Layer 2 of a small transformer language model trained on English Wikipedia (12 layers, counted from 0, width 96).
In attention head 2, each number of a token's query is one row of weights dot the token's vector x plus its bias. The head spreads its attention over the tokens so far by the softmax of query dot key.

Query weights of the head. A number n stands for (n - 500) times 0.00075.
q0 (bias 0.552): 509,510,506,559,546,520,428,534,588,475,596,472,473,506,495,573,398,475,498,495,575,479,498,443,422,484,526,580,613,488,535,538,648,518,561,402,466,522,448,560,505,548,493,624,538,579,601,472,523,680,630,553,540,482,414,567,509,477,517,507,587,421,564,395,555,485,536,548,575,524,613,487,473,632,407,533,452,603,506,430,530,634,447,508,398,466,567,589,401,508,524,630,391,418,555,557
q1 (bias 0.660): 444,606,434,550,405,557,466,524,668,477,517,392,442,465,475,527,455,610,549,522,613,546,536,534,432,591,516,503,588,430,513,606,611,504,535,476,503,552,458,435,431,550,658,644,562,650,632,265,475,683,553,537,655,502,423,518,544,576,644,537,542,424,753,509,580,485,558,519,619,567,552,600,460,667,350,487,395,679,448,408,478,570,474,417,365,491,499,637,437,471,538,605,391,385,527,488
q2 (bias -0.051): 399,293,657,469,512,445,580,479,420,437,430,612,496,536,600,475,602,581,555,392,479,586,448,566,569,472,568,376,622,572,581,468,460,497,518,307,579,587,388,614,472,501,413,330,594,504,303,381,419,516,534,550,419,491,504,418,545,483,469,467,414,417,422,437,364,678,565,558,498,485,430,449,615,598,406,399,273,457,358,526,515,540,163,536,496,522,566,513,284,620,610,493,562,538,458,494
q3 (bias 0.160): 587,568,346,528,486,580,544,512,679,629,597,452,636,495,489,621,549,482,460,435,516,565,501,451,398,470,550,384,394,462,440,452,487,612,474,597,448,466,585,320,418,431,630,542,346,586,608,608,635,551,508,439,556,559,448,576,487,553,677,584,540,631,539,654,482,545,511,471,577,627,685,507,553,527,537,418,624,491,519,474,618,514,673,518,489,506,497,574,722,296,616,608,479,497,587,540
q4 (bias 0.919): 465,692,554,564,557,474,510,540,523,492,523,547,326,398,511,274,499,561,457,505,486,514,343,462,537,585,470,413,423,428,445,506,294,454,593,486,777,690,488,430,433,468,646,826,525,442,379,422,656,462,548,559,424,444,584,727,356,453,578,455,374,468,506,473,252,331,484,444,444,390,451,410,332,576,339,276,439,464,579,500,519,264,560,419,443,593,585,256,424,573,548,570,834,583,426,411
q5 (bias -0.523): 319,484,516,444,572,361,650,416,93,577,327,665,343,524,476,621,553,288,478,572,375,386,394,516,524,643,592,373,487,421,666,361,409,370,425,250,352,701,406,450,694,497,332,439,531,604,418,386,438,507,556,508,510,550,532,346,395,573,596,469,385,485,489,362,473,607,372,486,503,508,502,223,486,362,481,378,496,406,399,436,494,326,587,465,463,526,487,307,218,706,268,320,445,574,499,572
q6 (bias -0.742): 297,531,508,187,697,625,530,518,456,523,366,442,381,266,407,494,271,414,554,436,296,604,341,546,599,476,596,531,589,602,605,654,290,424,408,627,594,773,467,468,546,317,161,471,476,419,348,542,358,393,404,389,612,353,408,380,466,476,453,415,380,461,504,583,629,453,504,542,627,549,324,494,500,405,588,400,506,436,480,279,282,479,704,466,595,375,380,496,241,392,563,539,367,454,305,436
q7 (bias 0.302): 575,664,528,411,650,559,497,611,495,667,504,512,506,584,426,584,513,420,477,400,639,457,535,584,518,632,524,489,594,532,504,611,482,454,480,458,452,585,695,568,595,660,486,540,596,506,505,477,716,451,736,539,609,484,495,265,616,484,473,551,635,642,643,741,499,516,625,616,494,547,638,647,618,556,394,530,312,455,527,592,616,562,496,587,479,475,485,547,457,584,428,575,567,473,693,582
q8 (bias 0.476): 524,573,272,519,324,549,613,461,619,517,302,519,587,582,561,523,587,627,502,591,662,453,470,308,419,446,718,411,589,466,449,589,577,596,519,545,507,590,576,726,717,493,491,514,587,488,494,307,510,712,655,482,646,412,581,565,564,443,614,535,579,587,548,390,521,576,518,462,391,534,745,448,539,624,239,560,468,654,541,344,616,397,411,646,425,610,598,557,441,496,697,619,662,467,841,362
q9 (bias -0.111): 514,684,327,422,325,463,685,425,387,570,240,527,603,415,544,568,498,521,497,437,639,706,389,546,515,686,438,115,562,419,505,390,270,466,431,393,778,707,443,342,407,469,462,441,552,624,421,338,561,323,404,441,417,522,761,501,512,613,596,418,557,560,435,560,319,476,503,409,612,487,441,407,503,530,298,276,382,495,579,550,557,242,468,408,508,285,410,455,583,598,579,392,529,306,416,573
q10 (bias -0.039): 441,671,515,407,569,557,422,696,542,587,499,465,389,434,418,320,460,459,466,532,464,280,380,537,582,447,471,670,355,431,405,604,444,419,443,446,305,499,445,500,637,516,488,528,643,458,582,600,537,635,539,504,560,375,467,348,506,381,643,501,506,425,633,514,683,542,592,610,454,540,564,481,590,537,503,624,430,445,619,316,429,554,684,500,572,779,555,471,341,552,380,677,635,616,669,451
q11 (bias -0.185): 556,516,484,397,701,467,490,598,505,507,438,440,502,474,528,504,379,482,612,423,413,535,390,579,558,421,657,452,462,606,533,533,413,444,319,615,453,592,434,469,509,480,450,639,543,607,470,640,622,419,285,675,623,389,509,392,504,340,499,605,422,433,520,606,521,412,370,372,451,505,475,533,514,496,738,477,593,688,548,533,551,308,647,458,543,601,518,428,417,438,456,549,437,466,371,352
q12 (bias -0.504): 557,576,490,431,549,533,465,478,503,554,426,667,531,500,494,417,459,487,506,583,421,586,391,434,580,477,444,583,432,591,513,482,570,481,418,535,412,479,476,404,519,493,434,556,419,421,475,507,469,336,524,461,431,502,473,624,453,416,490,562,433,722,483,464,439,392,309,481,514,437,492,489,510,372,701,409,611,439,570,602,587,494,430,526,506,470,561,542,588,413,483,434,501,493,438,472
q13 (bias -0.476): 645,639,447,417,534,477,545,589,528,659,515,545,676,436,404,466,458,425,512,602,420,537,630,468,561,516,546,549,524,527,490,539,522,511,485,531,488,512,560,538,490,537,613,497,403,447,531,618,626,459,435,402,512,498,516,716,482,459,444,615,528,651,440,472,494,359,338,500,568,421,563,506,397,355,561,428,685,448,619,645,521,523,578,526,470,436,464,565,610,286,409,483,490,510,506,511
q14 (bias 0.745): 435,596,571,618,617,474,266,634,537,477,440,360,493,472,511,464,457,609,608,428,736,661,466,604,499,477,493,464,550,414,552,580,526,319,534,538,572,623,444,509,429,633,707,636,513,531,558,343,571,617,412,566,473,507,374,517,542,513,576,414,540,469,672,538,508,400,587,482,609,435,442,488,513,502,226,423,338,681,528,468,328,589,551,454,412,529,511,692,410,636,596,652,535,433,524,441
q15 (bias -0.918): 521,451,474,388,464,348,633,450,306,465,553,752,653,486,464,500,375,459,500,624,335,511,479,453,552,452,391,564,526,521,626,379,475,640,504,497,476,340,496,527,585,485,204,303,514,569,562,521,377,353,543,393,399,401,477,400,495,562,433,427,638,549,427,468,515,526,476,458,441,535,557,362,515,564,617,446,643,434,468,546,488,386,462,536,489,349,568,456,474,386,484,351,431,459,487,566
q16 (bias 0.433): 694,530,483,655,516,595,518,547,609,546,779,279,522,493,441,582,596,561,421,226,676,458,518,513,429,447,574,561,456,454,375,545,612,585,657,553,470,475,640,523,558,430,612,444,395,533,621,680,443,513,471,392,492,590,576,434,440,410,564,502,604,602,702,604,483,458,465,546,329,624,651,614,466,318,393,505,484,518,624,426,626,737,576,516,525,401,464,640,625,565,516,503,578,710,523,530
q17 (bias 0.922): 485,472,542,637,697,569,692,675,528,578,524,498,291,469,567,526,567,570,482,489,585,524,584,500,540,533,562,585,460,522,465,379,546,520,595,456,644,614,513,506,502,573,668,646,489,449,524,402,710,601,586,491,321,441,565,746,386,552,426,708,474,485,501,299,350,441,510,557,373,519,598,423,372,509,310,428,477,655,421,532,626,481,535,424,434,524,561,340,479,805,531,569,685,468,505,494
q18 (bias -0.511): 252,301,424,492,430,400,543,416,475,483,405,485,528,653,468,384,449,357,476,561,454,322,597,530,509,734,417,387,603,468,544,700,333,537,344,431,347,527,445,585,540,457,300,430,535,461,341,550,421,490,575,569,565,558,492,450,524,584,447,633,380,381,236,399,409,598,399,357,596,349,350,454,545,371,623,476,413,356,417,697,551,383,387,514,581,683,456,480,360,333,366,456,575,364,485,504
q19 (bias -0.643): 414,592,679,453,554,396,470,658,554,290,398,490,504,418,448,630,633,443,479,586,471,365,393,525,552,609,191,791,539,531,442,433,458,346,367,403,161,324,304,380,384,341,467,446,425,511,703,336,386,504,569,590,496,352,667,343,414,668,484,520,497,482,456,710,685,294,589,451,615,466,383,498,395,574,471,436,557,289,403,751,454,600,463,496,539,551,534,318,604,801,422,441,457,748,359,625
q20 (bias -0.461): 439,343,485,374,449,433,498,538,422,526,520,608,436,451,624,575,366,500,495,535,421,627,488,443,414,481,497,334,443,558,516,414,406,387,444,442,502,465,341,381,397,422,614,470,522,556,315,533,495,451,277,515,485,532,542,506,420,534,424,530,495,449,493,687,399,502,458,529,522,471,455,456,477,449,460,369,538,435,456,480,576,245,423,486,533,462,515,486,421,536,544,288,560,517,246,780
q21 (bias -0.431): 751,485,362,495,481,647,490,542,630,384,448,474,564,447,531,253,569,330,571,416,386,449,423,620,672,545,245,537,281,444,352,420,432,393,486,447,555,507,497,314,463,377,487,637,590,214,505,562,542,325,325,426,425,506,513,430,515,398,488,426,482,442,322,471,438,432,391,451,416,338,289,557,474,489,754,324,628,310,524,671,281,507,591,352,655,428,646,489,596,367,456,387,585,692,312,401
q22 (bias 0.189): 213,312,439,588,442,587,560,283,520,530,460,566,571,645,505,510,651,260,507,546,489,340,541,518,450,501,561,426,524,428,599,627,550,632,412,512,108,415,550,666,474,573,587,501,318,533,410,441,362,756,731,573,401,488,495,586,486,480,522,561,480,614,560,370,550,661,513,431,380,433,420,686,462,484,379,607,574,489,302,707,682,594,459,586,346,736,582,360,504,436,412,393,457,454,556,465
q23 (bias 0.356): 307,417,598,664,434,463,432,440,394,423,522,650,549,526,472,662,563,651,331,554,373,390,511,404,395,440,476,425,586,608,539,624,520,461,639,469,516,506,535,665,568,499,349,493,445,384,513,516,357,583,556,635,516,391,496,494,472,419,431,477,344,308,599,617,463,621,595,671,473,571,535,463,462,336,345,603,441,514,566,511,502,457,398,593,473,491,579,587,326,470,510,216,563,452,570,631
q24 (bias 0.273): 504,323,579,807,593,422,473,392,603,452,409,244,604,628,469,658,564,489,396,482,684,362,639,444,469,614,529,648,909,577,475,531,704,798,594,475,575,458,757,762,522,657,608,462,415,722,795,520,492,577,710,538,479,462,395,470,591,643,305,542,645,506,545,344,539,486,499,527,650,618,498,720,558,413,246,604,209,561,443,595,623,732,311,658,395,492,361,442,503,406,532,629,486,292,687,435
q25 (bias 0.372): 373,434,285,595,332,550,650,168,510,681,459,606,535,474,448,586,669,523,493,526,674,575,590,417,384,552,522,215,540,375,583,447,695,741,470,468,410,464,577,568,595,644,586,478,470,533,458,434,508,647,652,452,429,557,536,624,532,810,579,426,529,662,440,409,468,710,509,359,520,640,579,551,454,575,197,467,436,573,414,441,560,518,371,549,313,660,507,570,666,502,609,429,440,385,617,587
q26 (bias 0.104): 454,464,498,524,478,518,576,457,590,523,600,389,526,532,472,424,652,598,454,501,714,541,571,426,452,581,398,513,471,452,425,489,543,624,491,445,435,333,415,482,600,622,473,455,400,692,527,445,534,742,698,531,489,530,571,355,550,749,468,668,539,580,505,462,640,485,538,554,468,574,641,568,651,548,355,448,436,495,422,545,659,496,306,619,465,668,416,637,606,517,620,680,376,414,583,505
q27 (bias 0.119): 553,279,440,564,441,393,587,325,641,570,351,447,797,418,604,657,495,538,579,353,471,633,492,503,447,434,568,252,656,391,492,489,524,612,596,337,726,561,656,570,330,528,652,473,492,530,532,509,551,462,528,314,404,485,410,650,532,575,466,500,455,397,527,228,334,447,430,247,664,724,404,486,392,429,350,346,316,784,442,334,414,330,324,533,346,344,339,419,568,460,675,460,464,318,442,477
q28 (bias 0.191): 603,649,481,445,462,380,408,554,543,480,537,440,346,482,536,483,500,645,387,537,533,469,474,600,414,435,502,709,337,573,462,587,503,424,530,602,517,478,524,472,671,459,677,552,516,457,518,483,492,426,540,623,411,539,474,509,472,534,492,543,553,429,602,464,597,380,554,294,481,589,373,328,392,533,745,506,525,448,600,509,319,421,548,485,406,562,561,588,555,479,517,643,500,336,511,457
q29 (bias 0.142): 357,213,400,417,472,534,596,465,515,583,526,584,478,494,545,292,586,519,480,510,506,494,429,398,453,319,555,372,510,456,410,387,668,541,488,502,485,164,462,598,667,467,623,533,512,479,465,538,417,665,593,549,386,564,427,507,537,535,667,337,538,657,509,597,542,975,506,628,503,570,461,708,747,556,481,567,502,435,465,322,498,514,487,509,443,652,454,422,541,400,527,519,617,546,394,520
q30 (bias -0.434): 502,559,519,656,434,580,393,484,348,338,471,388,505,394,489,294,569,456,421,587,282,611,430,586,530,453,468,474,397,467,500,456,438,561,480,430,500,429,428,436,384,313,508,600,386,434,475,584,341,289,406,569,291,561,505,476,469,365,467,480,407,325,554,466,479,408,365,491,621,394,367,434,529,383,504,286,567,443,407,508,415,557,574,253,537,414,573,480,466,391,431,508,559,468,201,432
q31 (bias 0.136): 535,449,493,716,469,293,437,519,459,427,432,460,621,493,633,596,515,336,454,339,516,391,523,460,620,449,661,612,658,573,502,460,401,500,618,500,670,649,735,703,469,474,677,505,474,544,436,486,550,485,499,434,308,763,499,605,498,356,502,486,724,432,719,307,411,432,570,689,417,404,578,456,523,306,492,502,707,569,455,620,527,533,571,421,375,503,338,545,392,263,519,499,679,436,482,431

Each question shows a short text with each token's key, already scaled and adjusted for position as the last token sees it. A number n stands for (n - 500) times 0.0019.

Then comes the last token's vector x. A number n stands for (n - 500) times 0.015.

0 " and": 639,512,398,629,577,181,166,333,312,219,446,519,540,261,719,435,533,482,380,191,280,372,577,580,565,534,593,505,517,528,416,420
1 " Part": 585,443,555,415,566,441,419,305,276,260,510,623,540,505,478,475,524,492,589,319,324,437,591,655,505,338,413,383,532,494,528,616
2 "i": 649,293,643,291,605,646,311,231,228,285,597,583,587,477,497,483,426,582,636,455,346,492,520,623,424,353,452,372,464,465,529,397
3 " des": 385,418,492,489,497,517,368,295,182,347,370,520,565,349,559,418,462,482,493,347,369,443,589,563,493,505,522,499,485,455,557,508
4 " cit": 370,403,570,483,642,646,327,165,207,379,421,579,542,348,564,368,508,582,605,388,369,506,535,600,454,403,494,391,513,395,609,416
5 "oy": 283,437,685,288,629,688,407,308,191,288,580,614,450,243,564,389,393,582,705,456,378,495,565,633,336,364,444,254,452,427,532,341
6 "ens": 439,588,611,334,648,612,414,237,165,286,506,645,311,311,596,406,488,538,608,401,346,450,523,658,431,377,394,369,469,374,592,411
7 " de S": 593,566,366,526,651,391,216,242,280,323,356,548,541,536,533,383,564,542,513,272,277,524,636,593,558,525,500,533,523,478,584,565
8 "agu": 621,651,546,445,599,617,335,334,218,352,599,585,545,379,575,396,488,618,712,491,325,567,422,644,440,262,417,351,447,330,524,430
x: 493,431,509,479,523,454,540,485,540,570,536,493,558,375,532,483,677,509,474,504,563,492,570,484,461,446,513,469,510,436,561,492,625,474,563,543,541,492,568,502,494,526,596,556,215,545,541,531,556,578,537,506,406,480,522,541,552,472,525,521,544,523,517,506,466,482,353,408,466,629,407,469,500,522,579,478,532,580,498,422,519,501,422,474,514,508,533,512,423,409,498,501,498,458,516,399
Which token does the last token look at most, and with what share of its attention? 0 " and", with about 80%

0 " municipal": 485,440,558,416,663,557,399,303,323,357,573,617,408,608,505,439,495,633,524,322,324,460,496,561,466,413,427,459,490,415,535,538
1 " elections": 578,392,627,292,672,578,394,343,347,373,604,625,337,643,374,517,484,621,441,235,295,454,403,617,451,384,382,502,519,382,519,584
2 " in": 461,558,462,540,534,223,205,317,392,314,410,494,582,364,589,460,510,504,338,202,232,436,589,601,630,575,533,640,510,486,481,527
3 " District ": 485,472,539,474,611,312,164,324,408,342,473,524,541,445,490,481,514,586,435,207,270,470,485,654,576,488,500,549,516,523,514,555
4 "2": 449,407,645,308,624,465,270,328,353,245,579,585,626,355,521,491,406,571,508,259,297,553,547,655,458,403,455,467,463,533,534,562
5 ", winning": 479,486,513,565,618,348,355,276,421,371,437,580,504,480,532,417,513,555,411,99,316,440,395,653,619,407,490,652,458,432,501,604
6 " ": 560,530,303,565,692,296,142,258,307,372,377,553,473,566,545,400,514,573,400,179,299,494,518,629,551,512,516,592,567,509,478,507
7 "64": 558,588,585,401,690,475,274,287,212,255,521,576,355,348,596,373,423,596,568,344,324,562,558,691,417,359,470,339,460,439,550,542
8 "% of the": 568,524,450,606,633,281,314,319,354,379,447,561,504,562,559,450,559,580,427,298,291,378,430,621,579,489,490,607,553,348,505,553
x: 476,524,495,570,552,461,512,470,427,486,562,436,481,528,527,416,677,531,526,539,666,458,553,495,551,480,525,446,450,493,445,442,567,540,539,519,672,455,472,486,551,577,543,568,615,420,553,518,486,552,521,447,508,456,483,449,558,502,498,548,505,529,471,492,527,426,470,562,469,541,481,501,543,493,495,499,434,551,436,494,488,489,356,499,522,434,534,382,448,647,502,445,496,381,548,501
Which token does the last token look at most, and with what share of its attention? 2 " in", with about 40%

0 " fil": 456,464,615,378,743,595,356,262,265,418,424,611,413,644,520,434,395,611,587,259,382,465,573,602,539,449,426,498,506,402,546,600
1 "ed a": 531,538,407,570,702,312,212,306,411,363,409,588,529,463,641,385,517,598,528,196,295,498,576,580,614,550,511,553,473,401,472,575
2 " statement": 623,334,598,387,773,515,361,285,293,362,515,552,496,545,480,454,482,674,562,241,381,489,530,599,468,409,443,517,468,424,546,593
3 " respect": 573,315,721,344,688,621,410,215,253,380,445,586,618,445,496,497,471,581,572,279,375,422,461,648,495,409,429,543,534,366,554,539
4 "ing the": 453,606,406,631,574,206,247,268,398,252,438,561,458,444,577,426,572,505,376,187,283,384,513,603,639,535,590,595,513,501,460,503
5 " Court": 341,405,644,310,751,637,347,269,278,368,467,600,511,366,573,402,410,632,640,280,381,496,493,613,427,374,465,378,482,451,568,508
6 "'s": 529,534,371,565,626,308,291,233,333,329,431,553,421,517,500,475,569,534,451,190,241,451,568,562,637,533,503,652,489,433,559,581
7 " dismiss": 551,505,538,460,720,550,383,251,224,392,433,621,415,352,533,419,550,621,589,230,427,487,498,559,497,382,429,567,502,392,527,594
8 "al": 608,653,462,434,627,554,321,230,218,333,504,634,546,508,546,395,519,566,532,301,357,473,500,524,423,423,493,400,432,503,524,385
x: 533,423,473,524,502,384,468,445,431,490,533,536,585,596,429,528,677,523,502,438,517,465,484,433,556,501,529,492,484,483,458,479,549,554,564,559,648,409,534,514,409,589,541,566,238,464,536,514,522,549,536,634,547,560,511,536,541,489,462,533,567,450,478,445,532,436,510,427,468,560,469,563,462,444,568,524,374,538,386,533,439,508,449,459,528,466,501,501,522,615,488,496,593,547,490,506
Which token does the last token look at most, and with what share of its attention? 4 "ing the", with about 40%

0 " U.": 568,447,536,487,602,426,277,233,249,259,492,567,480,528,487,437,563,597,551,259,328,525,583,618,485,445,510,475,500,459,609,566
1 "S.": 584,400,585,428,526,443,340,269,229,306,481,555,479,522,492,476,473,497,480,370,336,418,625,638,506,512,549,471,436,489,555,480
2 " ": 441,585,343,545,680,302,133,289,273,336,391,545,603,439,680,383,521,559,447,189,303,497,600,625,524,548,506,547,579,526,500,487
3 "87": 482,380,599,347,623,491,287,327,182,230,579,569,595,403,565,453,415,506,681,368,325,578,621,631,401,357,459,332,508,487,511,469
4 " (": 438,515,307,556,552,307,137,296,370,357,413,486,440,535,506,481,588,483,412,225,251,531,555,612,617,526,518,632,514,479,541,564
5 "2": 450,546,536,393,625,450,235,294,278,201,519,576,470,382,598,465,440,521,620,267,287,595,624,607,511,402,474,499,475,512,580,596
6 "009": 402,467,555,380,683,563,326,240,144,269,519,644,379,313,603,394,553,582,622,424,406,510,561,618,391,300,433,340,527,395,513,518
7 ") | C": 575,512,413,642,577,225,210,263,413,338,371,525,602,589,444,488,612,525,362,210,267,413,561,663,654,522,504,623,523,414,517,609
8 "ase": 584,655,606,374,602,576,399,282,276,326,578,637,503,460,576,457,561,612,621,378,383,467,532,677,398,367,405,399,489,432,585,458
x: 507,480,485,527,456,488,559,487,499,538,618,497,479,466,508,453,596,525,463,514,616,521,552,411,533,421,510,521,446,431,505,481,587,571,567,465,581,486,530,465,508,627,578,470,154,472,478,464,562,455,438,529,474,530,468,624,555,535,495,495,573,447,496,501,413,501,373,509,493,458,488,501,494,415,578,519,536,550,458,443,549,553,384,480,439,552,494,606,469,463,571,536,516,485,581,506
Which two tokens does the last token look at most, in order? 7 ") | C", 2 " "

0 "008": 397,425,617,350,690,550,360,269,270,371,486,658,350,648,492,462,421,610,548,378,415,408,574,685,408,420,441,416,496,440,505,527
1 " and": 534,584,388,618,610,200,180,335,341,311,433,557,579,340,662,448,529,528,385,213,290,389,526,556,563,520,592,585,510,476,432,452
2 " as a": 448,576,384,603,642,190,238,352,418,332,443,529,567,437,597,457,550,564,415,275,254,469,622,581,636,518,540,505,518,451,495,583
3 " specialized": 509,407,530,524,679,401,327,295,378,386,498,564,551,494,499,461,593,643,449,243,278,484,460,570,526,420,446,514,538,340,510,622
4 " educator": 437,315,707,300,695,587,369,261,370,323,536,610,645,366,485,486,468,609,497,264,341,454,477,638,413,402,400,475,529,406,498,487
5 " at the": 521,590,353,641,645,282,231,272,350,332,384,566,442,475,605,349,528,548,418,255,255,433,594,560,660,567,596,632,462,474,473,553
6 " Commission": 463,431,592,447,796,652,394,271,250,441,445,575,413,330,578,385,502,720,680,257,391,467,521,646,460,395,416,493,460,403,520,605
7 " sc": 569,512,464,546,628,448,242,227,325,309,486,584,521,475,497,426,567,580,509,261,272,449,555,584,538,496,498,569,614,441,598,485
8 "ola": 670,761,560,354,733,637,364,273,188,323,513,612,483,397,681,355,431,651,676,486,385,531,505,637,366,343,407,346,447,377,509,352
x: 525,458,424,580,491,456,512,447,378,490,553,500,509,489,543,467,646,501,536,465,495,464,495,497,504,435,538,465,459,498,488,528,671,538,622,515,716,533,615,466,425,589,585,517,184,461,564,528,618,545,483,500,490,515,531,539,540,448,533,497,593,418,434,498,508,508,455,458,419,523,489,455,502,441,530,460,462,572,359,542,532,452,425,522,500,500,560,449,586,475,514,526,580,495,558,458
Which token does the last token look at most? 5 " at the"

0 " prosecution": 383,404,643,256,701,635,414,258,316,365,557,653,333,757,343,539,443,625,567,283,386,450,502,616,374,391,412,487,520,385,540,508
1 ", but not": 541,476,477,559,646,251,313,305,328,358,405,538,450,490,572,444,540,533,368,284,274,398,556,617,622,506,523,628,524,434,488,601
2 " for": 448,558,427,634,613,288,249,263,349,341,330,531,582,391,632,406,517,522,398,147,308,456,568,579,586,537,509,646,548,431,511,591
3 " more than": 432,573,422,556,576,296,272,292,229,374,369,510,526,465,595,446,543,547,357,273,301,451,463,606,623,422,500,624,529,384,556,659
4 " two": 470,434,481,410,637,462,302,311,255,285,482,552,537,428,552,462,451,539,539,211,295,521,578,598,478,426,461,465,521,412,552,554
5 " decades": 396,418,558,371,719,318,394,379,299,312,533,565,532,442,443,462,571,566,363,243,306,448,453,721,445,337,348,449,512,327,479,695
6 " in": 607,650,385,557,557,242,219,290,355,296,392,508,483,574,559,458,515,475,377,201,240,426,603,589,631,546,528,633,509,473,502,554
7 " between": 534,573,335,660,646,291,243,226,363,345,371,550,567,612,560,386,566,594,405,138,287,426,520,599,598,570,541,673,511,438,534,567
8 " due to a": 484,471,375,629,666,253,243,313,343,328,367,561,558,560,465,443,618,582,412,202,288,450,584,563,646,519,489,630,496,340,521,641
x: 499,506,571,546,487,448,387,483,487,484,582,530,489,560,397,449,568,421,546,490,539,533,512,469,470,479,487,362,478,496,525,471,593,568,515,520,677,402,449,475,576,563,551,486,610,389,547,517,554,498,500,482,582,529,494,526,503,481,484,554,499,447,475,530,547,483,513,516,501,540,545,448,473,528,519,535,419,519,483,408,446,522,398,565,536,439,523,497,519,667,494,569,459,448,549,491
Which token does the last token look at most, and with what share of its attention? 6 " in", with about 30%

0 "==": 561,471,486,495,634,245,105,359,429,297,464,460,502,495,497,505,452,639,294,187,218,412,540,667,482,562,494,430,612,391,446,537
1 "\n": 520,518,402,622,577,238,241,420,461,261,465,478,593,424,566,434,574,559,305,184,237,246,656,748,595,636,523,465,473,481,356,502
2 "As": 487,564,421,605,609,225,198,323,372,385,403,550,547,451,518,455,621,633,397,329,303,479,555,663,574,468,519,495,453,389,541,562
3 " on The": 411,589,386,605,672,212,186,246,367,287,394,560,503,452,649,387,540,586,412,195,227,472,589,542,653,566,578,573,476,525,530,554
4 " $": 456,563,467,551,650,376,222,216,294,380,344,543,442,461,580,381,567,545,539,265,367,498,525,656,594,489,507,551,550,513,609,584
5 "64": 376,455,588,391,668,508,264,307,189,267,544,590,486,355,564,408,469,583,666,398,357,607,552,673,388,317,463,297,465,439,571,523
6 ",": 563,612,422,521,540,287,207,293,353,351,473,514,480,567,538,490,588,495,368,226,292,406,512,595,586,542,533,596,488,479,522,537
7 "000": 554,524,524,398,655,538,302,392,230,318,549,581,388,391,585,436,526,561,575,267,319,508,558,636,413,416,414,383,547,441,528,576
8 " Quest": 640,617,532,343,750,572,388,230,246,339,532,633,506,351,604,378,553,684,611,311,350,481,516,637,430,333,396,394,506,443,598,536
x: 580,546,436,528,512,524,530,490,549,559,594,582,521,532,512,485,558,521,439,466,504,505,530,434,474,478,462,390,384,487,499,451,609,541,549,527,598,479,601,445,451,629,519,489,214,560,431,443,475,564,480,466,410,479,505,551,579,530,519,535,698,492,483,492,379,531,397,544,440,467,510,419,495,428,543,501,469,572,467,479,498,539,372,455,560,567,533,554,482,489,534,484,602,507,559,434
Which two tokens does the last token look at most, in order? 1 "\n", 3 " on The"

0 ".": 595,459,469,555,502,222,246,335,360,271,455,500,533,381,604,402,584,626,287,330,278,329,636,708,598,562,553,472,452,534,466,501
1 " She": 546,478,480,519,709,377,190,243,324,356,443,516,517,450,583,403,448,659,483,254,318,484,522,588,473,513,567,470,454,469,560,484
2 " has also": 443,563,422,603,661,212,212,294,419,339,448,474,570,472,632,414,573,570,374,140,224,475,445,610,606,507,569,572,486,505,514,554
3 " received": 412,558,413,606,710,406,234,266,362,379,401,553,515,509,628,357,521,640,530,144,283,493,510,577,600,517,512,596,488,408,512,542
4 " university": 458,408,573,346,741,604,363,275,257,338,562,606,596,382,572,405,467,645,539,314,316,461,493,597,393,385,457,409,480,475,523,469
5 " credits": 458,410,511,450,701,446,354,212,415,297,570,628,486,460,484,467,632,727,403,165,267,441,507,632,469,457,418,538,542,410,571,573
6 " from the": 547,613,334,661,624,214,196,247,387,309,416,574,496,549,576,395,586,570,352,240,250,398,544,575,648,575,621,630,476,498,469,490
7 " Univers": 520,531,451,533,645,468,314,261,327,345,468,594,563,488,511,446,616,666,510,290,336,444,561,676,552,362,421,460,493,444,609,684
8 "ité": 594,681,510,408,730,676,384,237,249,317,510,625,487,420,637,322,475,671,611,381,443,487,553,657,321,364,408,306,412,489,547,504
x: 553,624,424,549,449,452,537,464,485,493,517,567,619,519,589,487,618,448,475,510,471,390,521,411,479,482,532,419,436,515,482,525,572,530,553,503,545,488,580,425,550,684,531,520,209,419,493,495,583,549,471,464,497,500,476,530,513,551,475,462,520,427,464,490,467,523,416,396,485,498,532,538,473,431,574,588,467,569,539,456,476,556,388,529,538,464,583,441,577,579,560,517,563,422,530,446
Which two tokens does the last token look at most, in order? 6 " from the", 2 " has also"

0 "our": 426,403,610,285,662,637,340,334,276,414,507,622,291,704,410,481,426,638,661,370,375,526,485,597,365,375,457,331,396,389,521,439
1 " served as": 523,532,397,616,674,240,209,343,428,368,415,543,560,452,648,383,536,593,397,154,280,438,540,556,648,549,570,584,436,502,454,542
2 " president of the": 454,540,467,559,631,267,271,304,394,311,394,582,560,422,617,394,535,558,388,180,309,377,563,578,592,555,545,597,493,515,446,551
3 " borough": 557,390,613,367,712,585,390,280,289,337,588,626,593,468,534,419,466,658,608,327,375,435,518,572,405,390,451,412,467,534,515,473
4 " of": 409,631,401,576,615,322,170,256,337,346,394,541,444,445,623,436,528,531,452,199,298,465,550,507,507,601,543,603,525,518,470,450
5 " Jon": 447,495,540,444,658,434,282,260,314,395,441,578,411,406,544,445,470,623,618,322,384,507,598,615,507,486,478,427,423,488,563,484
6 "qu": 506,510,561,439,605,498,268,364,239,310,533,554,401,337,490,432,509,644,666,369,423,557,549,658,438,364,460,351,421,494,497,505
7 "ière": 589,663,560,306,649,648,381,322,222,356,515,597,372,325,589,353,448,606,626,370,464,497,533,654,327,414,455,293,352,578,537,401
8 " from ": 479,494,332,598,632,323,159,339,310,336,400,525,582,576,500,389,519,519,356,203,261,443,546,615,591,555,540,552,522,530,465,515
x: 500,535,447,501,583,446,492,541,539,442,432,640,542,471,509,497,555,555,489,458,543,538,571,504,500,487,479,469,479,466,509,452,638,625,490,519,509,460,453,572,377,628,486,500,618,537,443,409,550,564,456,504,544,453,530,481,523,512,498,532,488,481,601,532,416,428,554,458,429,564,532,532,438,548,497,553,394,640,404,502,466,453,449,474,558,449,471,420,438,501,523,523,432,592,527,577
Which token does the last token look at most? 1 " served as"